Layer 7 of a small transformer language model trained on English Wikipedia (10 layers, counted from 0, width 96).
A neuron's activation on a vector x is SiLU(gate . x) times (in . x), where the dot is the dot product.

Input weights of the MLP neurons that the questions are about. A number n stands for n times 0.0037.
n24 gate: -11 -8 -14 -54 6 -24 9 17 -8 23 -43 -15 56 14 1 2 15 -13 -13 -30 -22 67 1 18 16 -25 -9 -14 29 4 3 -21 19 -2 11 8 2 45 11 -28 1 -35 17 35 -6 31 -18 -15 35 -16 9 -16 2 -41 16 11 -8 -4 10 9 1 -65 2 11 -23 -38 -26 -8 -4 26 12 11 -9 6 -26 -32 9 4 -36 -44 -21 -1 -4 27 5 11 15 28 24 -42 32 4 49 11 -15 -18
n29 gate: 11 39 28 -37 22 15 5 16 21 -39 -6 14 -22 -16 -20 -5 7 8 -42 9 32 22 -15 -8 -13 -24 6 -43 19 6 14 -3 28 -19 3 19 -44 -24 -32 14 16 19 -8 6 0 -57 -51 18 -19 6 -20 -20 19 -7 -21 5 -12 24 1 9 34 3 6 23 -31 8 6 -21 -7 -48 33 -49 28 6 1 25 18 9 -3 21 -6 -1 -6 -49 -7 52 -2 13 52 31 -7 -5 -3 39 27 -32
n57 gate: 21 31 10 8 -49 10 13 -43 39 59 -2 -39 -15 25 5 -25 2 -8 48 -43 21 48 -15 45 8 8 -32 16 5 8 2 -29 20 38 9 6 18 -26 -42 -19 4 0 -28 -28 -8 -15 -16 26 2 3 38 51 -31 53 23 14 11 -2 40 -44 -11 6 -9 -14 -2 5 -10 28 17 -16 7 -19 19 15 -7 12 28 -36 28 -23 7 11 17 39 -13 -4 -34 -19 -20 -18 12 -14 11 -17 20 -43
n98 gate: 55 2 40 31 -6 24 -3 12 12 -30 -24 -25 75 4 -1 -10 -1 -15 -22 -9 2 31 -14 3 -11 1 -17 -28 52 17 -6 3 8 -10 10 -7 12 -49 -7 22 -17 19 3 6 -19 -21 1 -16 -26 29 41 7 -31 14 93 -37 17 27 -26 46 -50 11 2 2 5 5 -30 29 23 33 12 36 7 28 -52 18 -5 -30 -28 -52 39 30 -10 -3 -27 -9 -17 -6 -22 40 -23 23 10 -33 -28 38
n99 gate: -4 -48 52 -28 13 16 -11 -5 0 53 8 -9 -20 7 26 4 -2 -36 7 -30 37 -38 5 8 -19 7 -20 -34 45 -15 -4 -26 29 -17 6 8 7 -60 -38 -7 -4 -13 -13 -6 41 12 0 51 -25 -10 -9 6 0 18 -23 -7 -37 0 6 24 14 -4 12 21 -12 7 -66 -47 4 16 14 -20 -16 -20 26 26 -33 -2 43 -18 25 -15 13 -19 45 8 -29 36 -47 -18 16 -25 -11 -3 11 18
n107 gate: 9 -14 -12 26 2 -23 -12 -9 3 4 -24 14 -6 -51 -8 -51 -33 8 -7 -41 41 5 21 -29 -17 16 -14 17 -16 -11 -11 -3 -29 -35 41 -27 -4 -32 -12 -1 -12 21 -49 15 18 -15 -13 24 21 -46 7 -20 23 2 26 -41 -10 -19 -57 -38 -65 4 37 -13 -23 -24 45 -5 3 -13 -21 -8 -27 -13 -6 66 13 -25 26 6 -3 90 -28 -17 -21 13 -8 -19 -39 2 38 50 -29 26 25 18
n119 gate: -20 21 -28 -30 8 -47 -12 -5 13 -26 -21 10 -26 0 -17 -6 17 7 8 -18 24 32 24 -16 -47 -5 -19 -15 13 47 22 -14 1 0 9 -8 12 -42 -1 -10 16 -28 -81 44 -21 24 -17 -3 16 17 55 -4 19 11 4 35 -23 54 53 -12 31 4 20 -4 -1 -10 -52 19 10 38 14 -5 -13 -26 -22 -21 12 -49 -10 -1 15 -12 10 -13 -27 40 9 23 -18 36 -6 -11 2 -22 -18 -7
n130 gate: 16 -1 39 -22 3 2 22 -4 -16 -2 17 -8 37 17 -30 -11 9 -1 -33 16 -1 8 0 -14 11 3 -13 9 -31 -10 -32 -6 3 -37 34 -8 16 -15 1 4 -36 0 15 -14 31 -6 18 -13 76 -31 10 -4 -31 -11 29 22 10 3 -28 28 26 15 17 -24 3 -13 -30 0 38 1 11 6 9 17 16 39 -22 32 8 34 -23 -13 -22 13 -41 1 9 -12 9 12 17 -18 3 -15 6 -6
n131 gate: -22 -10 -28 -1 -4 -3 -31 23 -11 -6 17 8 -6 6 -15 26 -21 -19 -30 38 35 44 -19 -12 8 -66 64 3 5 3 36 -2 16 31 8 -4 -13 -20 35 35 -41 72 23 -4 6 -18 2 -1 10 35 -11 0 29 12 1 13 2 -1 8 -2 -7 -29 -27 -12 -39 9 13 -32 -4 18 -21 22 -23 -1 -32 26 7 12 37 -10 -1 14 -4 9 7 20 1 8 22 -42 -29 38 16 -6 -33 10
n187 gate: 8 8 5 -38 7 11 40 -19 -32 -29 -3 54 -24 12 9 10 -1 9 -18 12 -25 28 -10 -1 -2 -37 10 -10 9 -1 -25 15 -40 4 22 4 -4 36 -38 10 -16 23 -19 -14 4 16 -5 -40 8 -33 48 22 -23 6 -11 -6 -20 8 3 32 15 -35 13 -9 34 53 8 40 -16 1 -16 4 0 6 -19 1 -33 19 14 -17 26 -1 -10 14 5 -28 -27 16 -30 -39 8 -21 -48 4 -43 -72
n217 gate: -7 -22 -38 -24 -15 -5 -13 41 -23 -38 47 7 -6 22 -4 -22 -2 -17 5 -5 2 48 -42 11 38 45 16 11 32 26 6 6 -16 21 -54 25 -33 -5 -31 -6 -45 -16 10 42 -4 57 9 -4 -12 24 -45 -25 29 6 2 14 25 1 28 2 -13 14 -2 -15 -16 49 28 9 -25 28 -13 -30 41 -2 3 28 4 21 -25 19 -24 11 -35 -27 -28 -18 -52 68 -14 -38 12 -23 9 22 -35 18
n218 gate: -1 19 -2 3 -49 8 41 0 12 9 -16 0 -28 50 24 18 -21 -44 3 -7 2 -23 -15 31 13 12 -11 -18 -3 9 33 3 -17 13 42 -6 -39 -25 -3 -17 -27 34 -17 -4 -32 20 -2 1 -5 31 -35 18 5 -22 -40 -4 11 21 -1 -5 14 5 -10 20 -1 23 -5 32 -5 -19 -20 5 -2 10 6 17 -8 28 37 -11 -30 8 -24 -17 3 23 -26 -44 18 -23 -38 -8 25 32 2 48
n235 gate: -15 7 -26 -2 0 17 16 2 13 -24 -30 20 37 13 6 6 17 20 -3 -4 1 -1 -70 48 31 -16 29 -23 -10 -55 43 -6 0 46 24 -18 -12 -7 -4 33 30 52 -1 9 11 56 -16 -5 -23 38 -15 6 -26 31 -4 21 43 4 20 14 -31 -10 -12 -4 17 33 42 2 -24 -8 18 1 -41 -14 -1 28 -48 14 -31 -36 -27 28 -27 10 19 -7 -15 4 -2 -42 10 -7 -3 -28 32 2
n255 gate: 7 2 -6 -47 -9 13 4 0 -7 38 17 24 15 -23 -19 7 14 -27 -28 7 -25 21 33 -14 -5 20 -17 17 -1 -9 -20 11 -19 -17 -9 -9 -7 -16 -18 14 -14 37 -26 -14 6 -50 10 16 -8 -14 11 2 30 5 34 20 -15 -14 -25 42 7 -13 -6 -9 18 16 5 4 -24 -31 5 -30 -22 2 -27 9 -44 -31 18 1 -13 -12 46 -19 24 -9 22 7 -15 14 25 -3 -3 25 3 -26
n24 in: -11 45 -36 -8 -6 -28 6 -26 -2 -22 8 11 33 1 -4 4 7 22 21 -21 -34 45 5 16 -9 -2 -8 0 53 2 -28 -1 -15 -3 -1 -10 5 -31 -26 -14 -11 -19 -24 -12 -1 -24 -5 10 -25 0 -44 -35 7 -36 -4 14 -1 27 13 -6 -27 49 -4 -12 26 -28 -30 -7 8 4 -19 32 -20 -21 -12 -4 4 11 8 18 -33 -23 9 16 11 10 2 -45 -1 3 -13 3 -43 36 -26 -3
n29 in: -7 -14 -11 10 5 26 18 18 5 -9 -56 -47 1 3 -55 27 15 -13 24 1 -13 1 44 -9 -30 -5 -18 -22 28 -9 0 -32 -35 -24 -3 27 10 1 -46 4 -50 47 -3 -5 18 12 1 -11 -9 20 -7 41 -19 -5 -34 -16 14 -8 11 23 13 18 -1 9 -20 3 -16 -6 -8 -20 -4 -6 9 4 -47 -16 19 -34 3 -20 11 6 11 7 -4 -1 1 -32 1 12 6 23 34 6 1 -26
n57 in: 36 13 -13 1 -1 -25 25 -41 -15 -37 13 4 -45 -12 23 24 2 13 -21 -38 -12 -10 -20 -14 -85 -1 34 -7 -23 2 -20 3 -1 5 9 13 -1 4 9 1 23 21 28 26 14 31 -11 11 -14 17 -18 16 21 -36 3 -33 1 -3 -4 3 -14 -28 2 31 -22 6 10 25 -11 -17 -15 3 -39 13 25 -30 20 -13 25 4 29 6 -28 7 45 38 -10 -2 11 18 -5 29 20 -23 -27 5
n98 in: -24 24 -11 -6 67 29 -44 -45 -14 -34 -8 -40 -21 -18 -4 39 -7 -25 -5 15 59 -40 -27 4 25 9 -43 7 -39 9 -22 -23 -42 -18 -21 25 -3 1 -2 46 2 -1 0 -16 33 18 6 -9 -29 43 14 14 -20 -1 23 -12 9 21 -6 11 -42 0 35 17 -25 -3 32 51 -35 -6 56 -46 12 8 -26 -13 5 -17 -5 -3 7 -36 5 -19 40 11 5 19 1 -16 9 21 -9 -2 13 28
n99 in: -2 -15 27 1 -44 -13 -22 1 0 -17 -8 -8 31 21 12 28 -3 -50 -4 7 20 -50 10 16 30 6 -19 -41 8 9 0 36 -1 -10 52 -21 20 43 8 4 -30 -13 -29 -37 15 1 32 -12 -12 -26 -4 5 1 9 -17 -21 -8 -9 -29 -38 -7 -38 7 -36 -11 28 6 -37 -10 9 -12 -16 14 -53 -11 36 -33 25 3 22 -5 17 27 5 -27 -11 2 3 24 -7 16 32 15 31 18 30
n107 in: 7 -25 14 4 -19 -7 -3 -35 16 10 12 60 4 -40 4 14 16 1 0 27 25 1 44 10 45 30 10 -1 21 -12 -37 -6 4 37 -15 -21 -48 -36 2 0 -15 21 18 -15 -16 17 -4 -20 -36 -14 -19 53 -22 11 -14 -31 -17 16 35 4 39 -36 -11 8 -19 -21 6 -15 -7 -57 15 6 7 -6 -26 11 -9 -16 8 -24 2 18 12 4 46 -23 26 5 13 -12 -24 -55 -10 21 41 5
n119 in: 4 36 -22 -4 34 33 -8 24 1 75 15 -32 -5 47 0 -7 -27 5 -20 -9 -29 9 13 7 31 18 24 13 -31 8 2 -4 -23 -4 -12 -30 -44 -6 -11 -19 -1 3 35 -15 20 -19 0 19 -9 -1 1 -3 -14 35 -1 -1 -3 11 -8 -3 -45 51 -23 22 9 67 10 17 -4 30 10 9 4 -12 18 23 11 9 22 -44 -15 52 31 19 19 9 39 -4 -21 -19 -3 6 -16 -36 6 -3
n130 in: 36 -9 17 -10 -4 -4 16 6 -47 -25 -1 -1 10 -3 -4 5 7 17 -3 -14 2 16 20 13 47 37 -8 22 -13 32 -35 -6 2 -5 39 -6 8 42 -15 3 -21 -8 8 4 -8 -21 32 -15 18 1 -10 30 26 -37 7 35 6 12 -15 2 -1 -3 -32 -21 9 -6 -27 -6 10 -14 -14 -14 -2 10 17 37 8 26 -22 12 -16 -29 -44 -4 -20 -13 39 35 -1 -30 0 -1 33 -50 -31 27
n131 in: -59 9 1 16 -32 8 -21 9 -14 14 -49 8 -20 -12 -8 40 -38 12 -18 9 21 6 -21 -18 13 44 22 9 1 1 -27 18 10 29 24 14 -27 -10 -16 0 16 27 -21 24 8 4 -4 0 7 -10 12 -46 -18 -26 -11 -17 -25 -1 19 -27 -24 -23 -19 2 -11 -23 -25 -16 38 12 20 -7 26 -18 13 12 27 -32 -30 -6 -14 1 55 -7 -4 -24 12 10 21 -28 -33 -23 -46 -14 39 -39
n187 in: -6 40 -51 -20 38 -14 -21 41 -12 18 -36 -22 -44 26 5 -17 8 -36 -3 -24 -52 23 16 -1 -15 15 37 4 -32 -45 26 21 -25 16 0 -12 17 24 27 -6 5 15 -1 -22 3 -7 36 -10 -18 13 10 6 -35 39 2 -11 -4 14 -52 -1 -24 -7 5 -1 49 1 0 5 -3 16 -19 14 -2 -38 15 21 23 0 30 -21 20 -17 -19 7 -6 3 -3 17 42 -23 32 -14 -9 9 -3 -5
n217 in: -38 2 -22 51 54 -39 12 -52 -9 -7 26 14 -60 -5 30 -16 -24 -9 16 5 9 -43 1 14 7 42 24 36 13 10 19 21 -36 -9 18 16 8 -11 27 56 -48 -3 -17 -8 39 -40 7 42 -5 -8 51 6 -16 -5 1 -15 -13 32 35 11 -26 33 5 3 -34 40 5 -34 7 19 7 2 -2 -25 7 2 17 -5 2 50 -20 24 19 4 -55 -4 -22 9 33 -11 -23 -42 -16 -2 -30 18
n218 in: 8 6 26 -4 14 14 -31 18 -8 -36 -2 -1 -14 21 -15 -38 23 14 54 -8 15 -25 24 -24 -10 17 -20 -2 21 -21 6 1 24 -28 -30 -25 15 -4 -23 10 39 12 -10 15 -23 -25 -38 13 -9 -12 6 22 1 23 -7 -39 -31 -23 1 -1 -6 18 43 -31 7 -16 5 12 3 19 38 1 -5 16 -7 11 9 -10 -21 -62 14 -6 -6 -17 -15 -26 -4 1 0 9 2 -18 -8 -41 -4 27
n235 in: 43 1 19 15 -9 -30 10 -1 1 5 -11 -13 34 26 -38 -4 -23 49 5 28 -21 8 9 -20 17 3 -49 6 -11 48 23 1 9 3 5 -7 -30 7 10 -34 -11 5 35 -3 -11 22 0 -22 19 -44 -38 -6 34 10 13 39 6 54 -8 -8 -19 -22 -41 -2 -21 -9 -33 -15 -17 26 -30 21 2 -1 16 26 30 33 0 -6 -43 6 17 3 -14 17 22 6 -19 -12 0 24 10 8 34 -23
n255 in: -32 13 -23 -28 -13 -31 19 -2 -9 -14 -6 -5 -31 5 25 -1 -27 -22 9 -11 -18 0 -16 20 -18 -50 8 -2 26 -24 3 14 -33 16 -32 41 -17 16 -29 31 -17 7 -28 26 20 -17 -27 -23 2 -6 10 -5 -14 -43 -19 12 18 -9 -17 -6 25 36 -28 13 -46 -29 -23 -27 4 -14 -18 34 22 17 4 -31 28 -2 4 16 4 9 7 11 21 2 -2 -9 6 -1 -14 22 -18 11 6 29

Each question shows a token from some text and the vector x that enters the MLP there. A number n stands for n times 0.049.

"\n": -2 -13 -1 6 0 -32 -15 -25 -20 -2 21 -3 -18 -11 12 -12 -7 -13 6 -1 -3 -14 -38 15 -7 -28 -23 -5 -3 31 -19 -34 -10 45 28 41 -33 25 -11 -13 -29 7 -8 -4 19 -14 -17 -18 20 -11 11 16 31 4 1 -24 11 -31 -11 -20 -25 -1 4 -28 43 16 1 9 -9 -19 20 43 17 -5 14 4 11 -13 -4 -41 -23 0 -1 -16 -15 -15 16 -1 -3 -8 7 -3 26 5 -3 -5
The neuron with the highest activation: n57

"=": -8 -33 -20 15 -5 23 -8 -4 -5 -3 13 17 -52 -10 -5 -7 -10 -21 -8 19 -2 -20 14 -22 -4 14 -29 28 -11 5 -17 -11 8 -5 -1 6 -25 -7 16 -1 8 20 26 18 40 27 -23 -24 22 28 20 11 13 -13 33 26 -26 8 -3 14 -16 20 9 -13 34 -17 59 -21 4 -7 16 33 4 -3 8 -39 -4 -21 4 26 2 -31 -33 -23 -14 11 4 15 16 -1 6 5 39 -25 -16 -17
The neuron with the highest activation: n99

" widely": 2 2 11 28 6 6 -38 7 1 -2 47 -9 2 1 -15 17 39 0 -4 16 24 48 -28 21 -15 -26 -18 13 17 3 -23 -35 3 -5 0 -15 -14 4 18 23 11 -23 -31 -5 5 -38 -32 -29 -18 20 5 -2 6 -17 9 25 -34 -12 17 -39 14 -15 -39 1 32 4 -3 10 -3 25 13 16 11 -19 37 9 -36 -2 17 10 -34 -4 -7 1 -23 -24 26 -5 -6 4 1 0 -1 -4 8 20
Which neuron fires most, and how strongly? n187, at about 0.21

"ham": -8 7 -7 7 -7 31 5 14 -33 19 17 -8 -20 -29 19 21 1 27 11 -22 44 -44 12 8 8 -2 2 -39 -5 13 14 4 4 -4 -38 -20 -20 16 15 4 18 51 4 -8 6 -14 -28 8 8 -7 -5 -23 13 -2 8 19 2 11 -7 -1 -2 5 -11 -5 9 -16 11 -28 3 -15 -6 18 -25 -17 5 29 -4 -27 -12 4 -30 -17 9 -21 -8 -13 -11 6 32 -37 -70 6 51 -26 3 1
The neuron with the highest activation: n131

"v": -14 5 1 13 26 34 16 -37 -4 -7 -37 6 -22 -25 -32 20 -24 18 24 -1 56 -6 -4 20 -21 0 3 3 1 -14 -53 29 -2 -11 -26 3 -28 21 -4 11 -12 9 -31 -12 13 -2 -3 -7 -1 27 -1 -12 -4 0 -20 19 -32 1 -9 -69 -11 11 14 14 20 -12 16 -5 1 9 0 -13 -8 -26 13 10 -21 -29 -24 -16 20 -6 -27 -12 5 -6 -15 -1 8 -36 -16 10 40 -9 -4 18
Which neuron fires most, and how strongly? n107, at about 0.19

".": 2 -1 -14 1 5 -5 13 -32 -10 1 18 1 -23 -2 3 -9 -23 2 2 9 14 -28 -12 -1 -21 -18 -14 -19 1 13 -23 -28 -27 41 22 23 -1 7 -6 -5 -16 -8 -24 -4 16 -11 -7 -22 1 1 3 20 24 -9 6 -21 23 -3 -7 -9 3 -21 -18 -9 24 15 -41 0 7 -12 38 67 7 -17 30 -20 -4 -14 2 -30 -32 -4 21 -4 -23 1 6 -3 -18 -25 10 -3 23 19 18 -3
The neuron with the highest activation: n57

" real": -17 12 -11 24 18 27 0 -23 -15 35 53 1 29 -3 12 21 -2 7 12 11 33 1 -8 0 28 10 -13 25 10 -1 -14 -30 19 -6 2 -24 -21 34 -4 10 -6 -9 -2 8 3 -22 -21 -22 18 21 0 3 11 -34 -15 25 -14 -20 -15 -35 26 -12 16 -4 43 -8 -13 11 1 -27 -8 46 -11 13 10 20 -10 -25 -3 15 -5 -1 14 -12 -5 -27 -30 -31 -25 22 17 5 -14 -1 -19 -20
The neuron with the highest activation: n130

" theory": 17 -14 -30 -28 36 20 17 -5 -5 24 32 7 -15 5 18 -3 36 -7 5 -12 -3 -22 -12 27 -5 14 -28 8 7 13 -21 -15 -24 20 2 -36 -30 19 17 -7 3 -7 -10 -3 21 5 -39 -23 8 15 27 -13 4 -21 -16 9 -43 -5 -5 -8 -11 6 15 8 -3 8 -20 -3 6 -19 8 49 26 -5 11 20 -16 -30 -28 15 10 -11 -12 8 -2 -20 3 -22 -8 7 16 -8 17 -52 -19 8
The neuron with the highest activation: n119

"us": -49 9 -6 -43 11 -4 -16 10 -2 48 34 -20 4 -25 2 8 9 2 -3 -12 6 -2 28 5 15 -14 -2 5 -40 29 -30 18 -18 7 -41 -2 -14 31 -2 29 -5 26 -3 4 13 -5 -34 14 32 14 19 4 7 -7 -5 -44 -17 3 18 -38 6 17 -40 -17 26 -9 2 -29 -2 -20 -21 -1 -21 -19 18 8 7 -12 -29 8 16 2 4 -13 -23 16 -15 -9 28 11 -36 -3 10 0 -15 3
The neuron with the highest activation: n131

" It": -16 -25 6 4 10 -6 19 -13 5 -23 27 11 -26 -16 -25 -14 9 7 15 24 7 -14 8 3 21 -13 -54 24 -9 16 19 -25 -20 26 4 -17 -28 7 1 5 8 2 -6 -14 27 -26 -29 -31 -31 4 -10 6 9 -11 0 -10 -24 -42 2 -36 -7 1 -34 1 4 15 15 3 -3 -19 -5 53 14 6 26 13 -20 3 -10 12 2 -26 16 1 -4 -18 36 -6 -15 17 35 -17 2 -1 30 4
Which two neurons fire most, strongest first? n107, n255

"on": -31 -5 -17 -32 16 -5 -16 -6 6 12 16 -3 -41 -2 -12 -15 0 -13 21 -21 10 -54 1 9 5 18 -19 6 2 -8 -41 4 -4 6 -1 -9 -6 10 8 -13 0 13 16 -22 4 16 -10 -29 0 25 29 4 10 30 3 15 -38 6 -5 -28 4 11 14 27 13 5 -1 -42 3 -8 23 47 12 5 12 9 -3 2 -31 7 -2 13 -25 -4 -22 -42 3 4 15 8 -37 -4 15 -12 -7 -39
Which two neurons fire most, strongest first? n24, n235

" is": 7 -4 -13 8 12 20 -30 -8 -10 -14 44 -2 -34 -10 1 5 2 -13 6 4 26 8 -37 8 -47 2 6 -1 11 10 2 -7 -12 -22 3 -22 -12 9 -2 5 -8 24 -30 -2 32 -13 -32 -16 -9 14 -2 -5 -2 -7 11 18 -37 20 -17 -22 24 -15 -27 -8 21 2 14 -7 -4 -5 -1 73 15 -21 28 14 -12 -3 -7 11 -11 -14 -10 5 -24 9 26 14 8 0 15 7 -16 -6 15 12
The neuron with the highest activation: n131

" no": -30 18 16 22 28 28 1 3 -8 -20 15 -5 21 -14 -35 26 -5 -13 -9 19 36 -7 -23 3 5 -1 2 7 -15 17 -2 -5 -8 0 -4 -7 -10 -1 6 6 -41 -2 -30 -15 26 -43 13 -21 7 18 25 14 30 -13 28 22 -17 6 7 -28 4 13 -14 -16 21 -18 0 20 9 -3 2 61 3 6 -10 16 -22 -40 -15 -2 -19 -7 6 1 -18 -23 -5 9 -31 12 21 21 -12 -6 12 15
The three highest activations, in order: n98, n130, n131

" rad": -26 -24 -14 19 -11 12 20 -45 7 3 33 4 -12 13 -33 11 -14 24 0 -7 24 -36 -26 29 -7 9 -20 30 18 0 -31 4 9 -3 -20 -6 -29 -12 31 0 33 6 -17 13 -5 -2 -31 -19 30 44 24 5 16 -34 -37 15 -6 -13 -12 -7 8 3 11 -4 33 22 13 45 9 1 -2 8 3 -4 16 -16 4 -8 -49 -4 -15 10 -19 3 14 -12 -15 -23 30 7 13 -33 6 -2 -9 14
The neuron with the highest activation: n218

" Def": 0 -7 -14 24 -8 13 15 -31 3 7 -46 -24 -12 10 10 -5 -17 18 12 -13 19 -31 -12 5 -27 -21 -23 8 34 22 -34 9 -7 -34 -12 -10 -36 31 -12 -9 -14 14 3 9 -12 -47 -34 4 -14 0 0 1 -4 16 -19 31 -7 13 -25 14 16 -6 7 8 21 -29 15 4 -7 -34 11 1 5 15 9 -5 -19 -45 -30 -6 -12 33 -7 -8 17 -4 -32 -13 34 3 25 -8 20 -25 -7 26
Which two neurons fire most, strongest first? n29, n218

" h": -33 -17 4 28 -15 -13 10 -32 -15 15 17 1 -1 -29 -13 -10 -11 6 26 4 -35 -44 -2 -18 -2 19 6 7 13 11 4 6 23 -17 9 -38 -39 -3 -6 -33 -20 -8 -33 28 19 -33 -5 -9 12 13 -15 2 -8 5 -28 32 16 21 -9 1 3 0 -15 17 42 -27 33 -40 10 11 -7 -3 43 -25 7 6 -1 0 -38 6 -27 -21 34 11 -4 -21 7 -6 -13 -8 11 -17 10 18 10 -1
The three highest activations, in order: n57, n98, n187

" lim": -22 -11 -13 -7 26 30 24 -13 1 19 36 13 -2 -15 9 10 -6 23 8 23 13 -35 -5 6 -5 -2 -14 -2 18 13 -39 22 5 21 -5 -36 -53 29 -3 9 -3 8 0 -8 6 -14 -22 -5 26 22 4 -18 -20 -6 -19 18 9 -13 -23 23 9 -3 3 10 15 -4 17 8 -6 -1 -19 18 -7 30 37 6 14 -32 -56 1 1 2 -1 -14 -5 -1 -28 -8 25 -12 40 24 4 -31 -11 16
The neuron with the highest activation: n99

",": -18 -6 10 -34 -2 27 15 -20 4 -9 21 20 -51 -2 -1 -12 -22 -21 38 10 3 4 -17 7 -15 24 -29 15 -2 2 -17 -3 -3 10 -8 -6 -14 -4 5 2 -5 -12 -5 -14 24 -8 -13 -6 -3 7 -16 31 17 14 16 -7 -25 -11 -11 9 -3 -13 -7 -11 34 16 30 -38 -8 -25 14 62 -6 11 20 -27 -32 1 18 4 -4 -5 8 -8 -30 -18 42 8 -14 -22 -20 16 -18 -3 14 -18
The neuron with the highest activation: n255

" such": -9 0 29 -6 13 13 2 -17 8 -11 17 -6 17 4 -19 25 -1 6 -14 5 1 -4 -47 18 1 -2 -15 3 -3 -5 -22 -46 6 48 29 -2 -19 9 -12 -16 -2 -1 14 -11 13 -20 -14 -25 -36 15 32 -9 -5 0 22 -30 -4 21 -12 -48 -5 -2 -13 17 33 27 6 19 -23 13 16 50 -28 3 14 -1 -41 -18 12 5 1 -22 11 31 -2 -17 -7 -21 -23 14 -9 1 -4 -10 -5 21
The neuron with the highest activation: n98

"S": -26 12 -23 0 -16 2 -15 14 -9 27 -10 18 -20 -17 -13 -13 15 -14 -8 -17 -39 -32 18 23 18 -9 -17 -3 -13 16 -14 -14 12 -30 -2 -8 -37 -2 -14 10 -23 8 -30 -4 -5 -23 -21 -3 46 10 -4 0 25 1 3 30 -23 3 2 -29 12 -10 -39 -10 38 -30 14 -1 -11 -23 15 15 5 1 34 -10 11 3 -68 -2 8 -2 19 20 -36 -2 6 -12 -9 9 -23 11 -31 13 -11 -7
Which two neurons fire most, strongest first? n255, n98

"rics": -22 -8 -8 -11 14 21 -15 -15 -11 6 5 47 -31 5 9 -4 3 7 -7 -21 -1 -33 -13 12 7 3 -23 -2 14 7 -28 -30 3 13 -20 -19 -9 -3 2 -10 8 -18 -39 0 -12 0 -17 -24 -22 7 35 13 8 -30 -5 21 -23 -14 -2 -19 3 1 30 -2 41 2 -1 -23 -13 -10 -8 70 13 -10 13 -9 -11 -10 -23 10 11 -5 -5 6 -6 -24 22 -23 2 15 3 -6 -10 -34 0 11
Which two neurons fire most, strongest first? n29, n235

"ing": 6 -12 -5 8 8 15 -4 -24 -8 6 6 14 -5 -6 -5 14 -27 16 -6 9 20 -10 -23 -10 1 -7 0 10 17 21 -36 -15 -15 -2 -2 -12 -18 16 12 18 -1 11 -43 0 7 -19 8 -21 -12 24 21 8 21 0 2 3 -39 1 -21 -15 -3 7 14 19 34 8 -8 8 -18 5 -19 82 -7 -20 -9 -6 -6 -39 -3 2 9 10 7 18 -8 -1 5 -8 -2 14 -21 10 -19 -4 10 -10
The neuron with the highest activation: n98

"s": -33 -23 -33 -2 3 -2 -10 25 6 18 -1 10 -22 4 -32 -29 2 -10 -3 -33 -2 -37 13 -4 10 2 -12 14 12 15 -45 8 -10 -17 -13 -9 -26 15 21 -5 27 14 44 27 -4 11 -20 -21 18 24 26 16 -4 4 -6 -3 -42 12 -20 -18 11 24 16 -8 54 -11 23 -17 4 -22 4 47 12 5 6 10 17 -3 -12 35 -3 -6 5 -1 2 22 0 -1 17 -14 -23 3 9 -10 -18 -18
The three highest activations, in order: n99, n235, n98

"),": -8 -1 -9 -2 7 11 16 -9 9 -3 -14 4 -26 26 -1 -13 -9 -26 4 11 -35 -19 -1 -6 -27 -3 -4 -15 1 1 3 -28 -19 22 10 0 -17 26 10 -5 -17 -16 -5 -20 28 -14 -12 -9 -6 1 10 17 3 8 2 -23 4 -11 -8 -15 7 -12 -7 -3 11 11 -27 -16 -19 -15 34 79 -12 -8 28 -34 -22 2 -8 -16 -32 -11 16 21 -20 -9 9 1 -2 -25 0 -18 2 7 17 -4
Which two neurons fire most, strongest first? n187, n98

"rat": -26 -17 -5 21 -5 22 -27 -44 -14 -21 3 19 -6 4 20 21 5 12 12 -18 31 -49 4 18 -2 3 -18 -13 19 -1 -38 -6 3 -20 -25 -11 -14 20 23 -9 -3 -14 -58 -3 2 -10 -11 -28 3 -1 46 3 -2 -19 10 27 12 -7 -5 -10 -18 6 -46 5 10 -3 -8 -15 0 4 -7 27 -21 29 7 -14 -30 3 -36 10 -36 -2 -5 -23 -7 -15 -3 18 32 -30 -22 15 -10 -13 -28 18
The neuron with the highest activation: n29

" considered": -2 -8 -16 21 15 16 -17 -28 -3 -26 41 -19 -3 -5 3 24 11 -12 -4 12 16 7 -35 19 -13 -11 7 13 2 13 -26 -17 -16 -9 7 -14 3 7 24 14 -25 18 -14 -3 35 -14 -21 -2 2 9 2 -18 -4 -10 15 23 -50 21 -8 -31 16 -5 -34 -9 30 7 -3 2 -6 3 2 56 -11 -26 16 9 -19 -25 4 9 -29 -18 -15 60 -6 -5 30 11 -20 11 -14 20 -6 -17 13 10
Which neuron fires most, and how strongly? n130, at about 0.41

"over": -24 -38 -21 11 -15 13 14 -25 -8 8 -2 13 -24 -1 -10 21 10 24 -25 11 43 26 -10 2 10 -6 6 3 5 40 -33 20 -3 27 -35 -23 -12 21 -11 47 23 23 -44 -48 17 -12 4 -9 -34 24 20 29 19 9 -16 9 -16 10 -7 -36 -7 0 22 8 22 1 -5 -30 -13 -15 -33 29 -29 -8 0 -19 -4 -11 5 -2 5 30 10 -3 -13 -8 7 -7 13 11 -29 11 -22 -13 -6 20
The three highest activations, in order: n131, n107, n255

" by": 0 14 -20 10 -4 -2 13 -22 -12 -19 19 -10 -27 0 -14 -3 -33 -13 -5 -1 -10 -23 -15 0 -10 -10 6 -11 7 -1 -23 -20 -13 25 20 8 -14 11 1 -12 -35 11 -26 -4 23 -15 -18 -20 1 0 28 16 12 -19 6 -11 4 -7 -11 -3 9 -13 -28 1 28 8 -30 20 -1 -13 22 86 -20 -14 13 -17 -7 -10 7 -14 -13 7 6 7 -18 -7 2 9 -6 -16 -5 -8 -7 -1 16 18
Which two neurons fire most, strongest first? n187, n131

" acc": -11 -16 -36 25 -7 20 17 -29 22 -5 -13 -9 9 7 -36 -3 8 10 -16 6 -3 -19 -14 23 10 -3 -21 9 15 -8 -28 7 2 -17 6 24 -34 35 -7 13 43 -23 -45 8 0 -24 -43 4 8 16 -14 6 15 -8 -11 32 24 13 5 -6 2 2 5 8 24 1 -7 -28 4 -33 -2 25 18 5 30 -5 -6 -5 -24 15 -33 -12 10 -19 -7 -7 -36 -5 -17 24 31 -19 1 -32 -56 -18
Which neuron fires most, and how strongly? n107, at about 0.34

" it": -20 6 -8 15 29 24 5 -4 12 -20 18 -15 -24 0 3 -9 -9 -8 16 18 -24 -4 14 -6 16 -11 -38 8 13 24 13 -24 -3 26 13 -12 -24 17 16 8 31 12 7 -11 20 -12 -27 -19 -30 3 -15 0 -5 -17 -11 -10 -33 -36 2 -46 11 -10 -27 13 -4 5 15 1 -24 -17 6 40 9 -8 32 18 -24 14 -14 7 -18 -51 28 14 -6 -39 35 -7 5 -5 47 1 -11 6 19 4
Which two neurons fire most, strongest first? n57, n235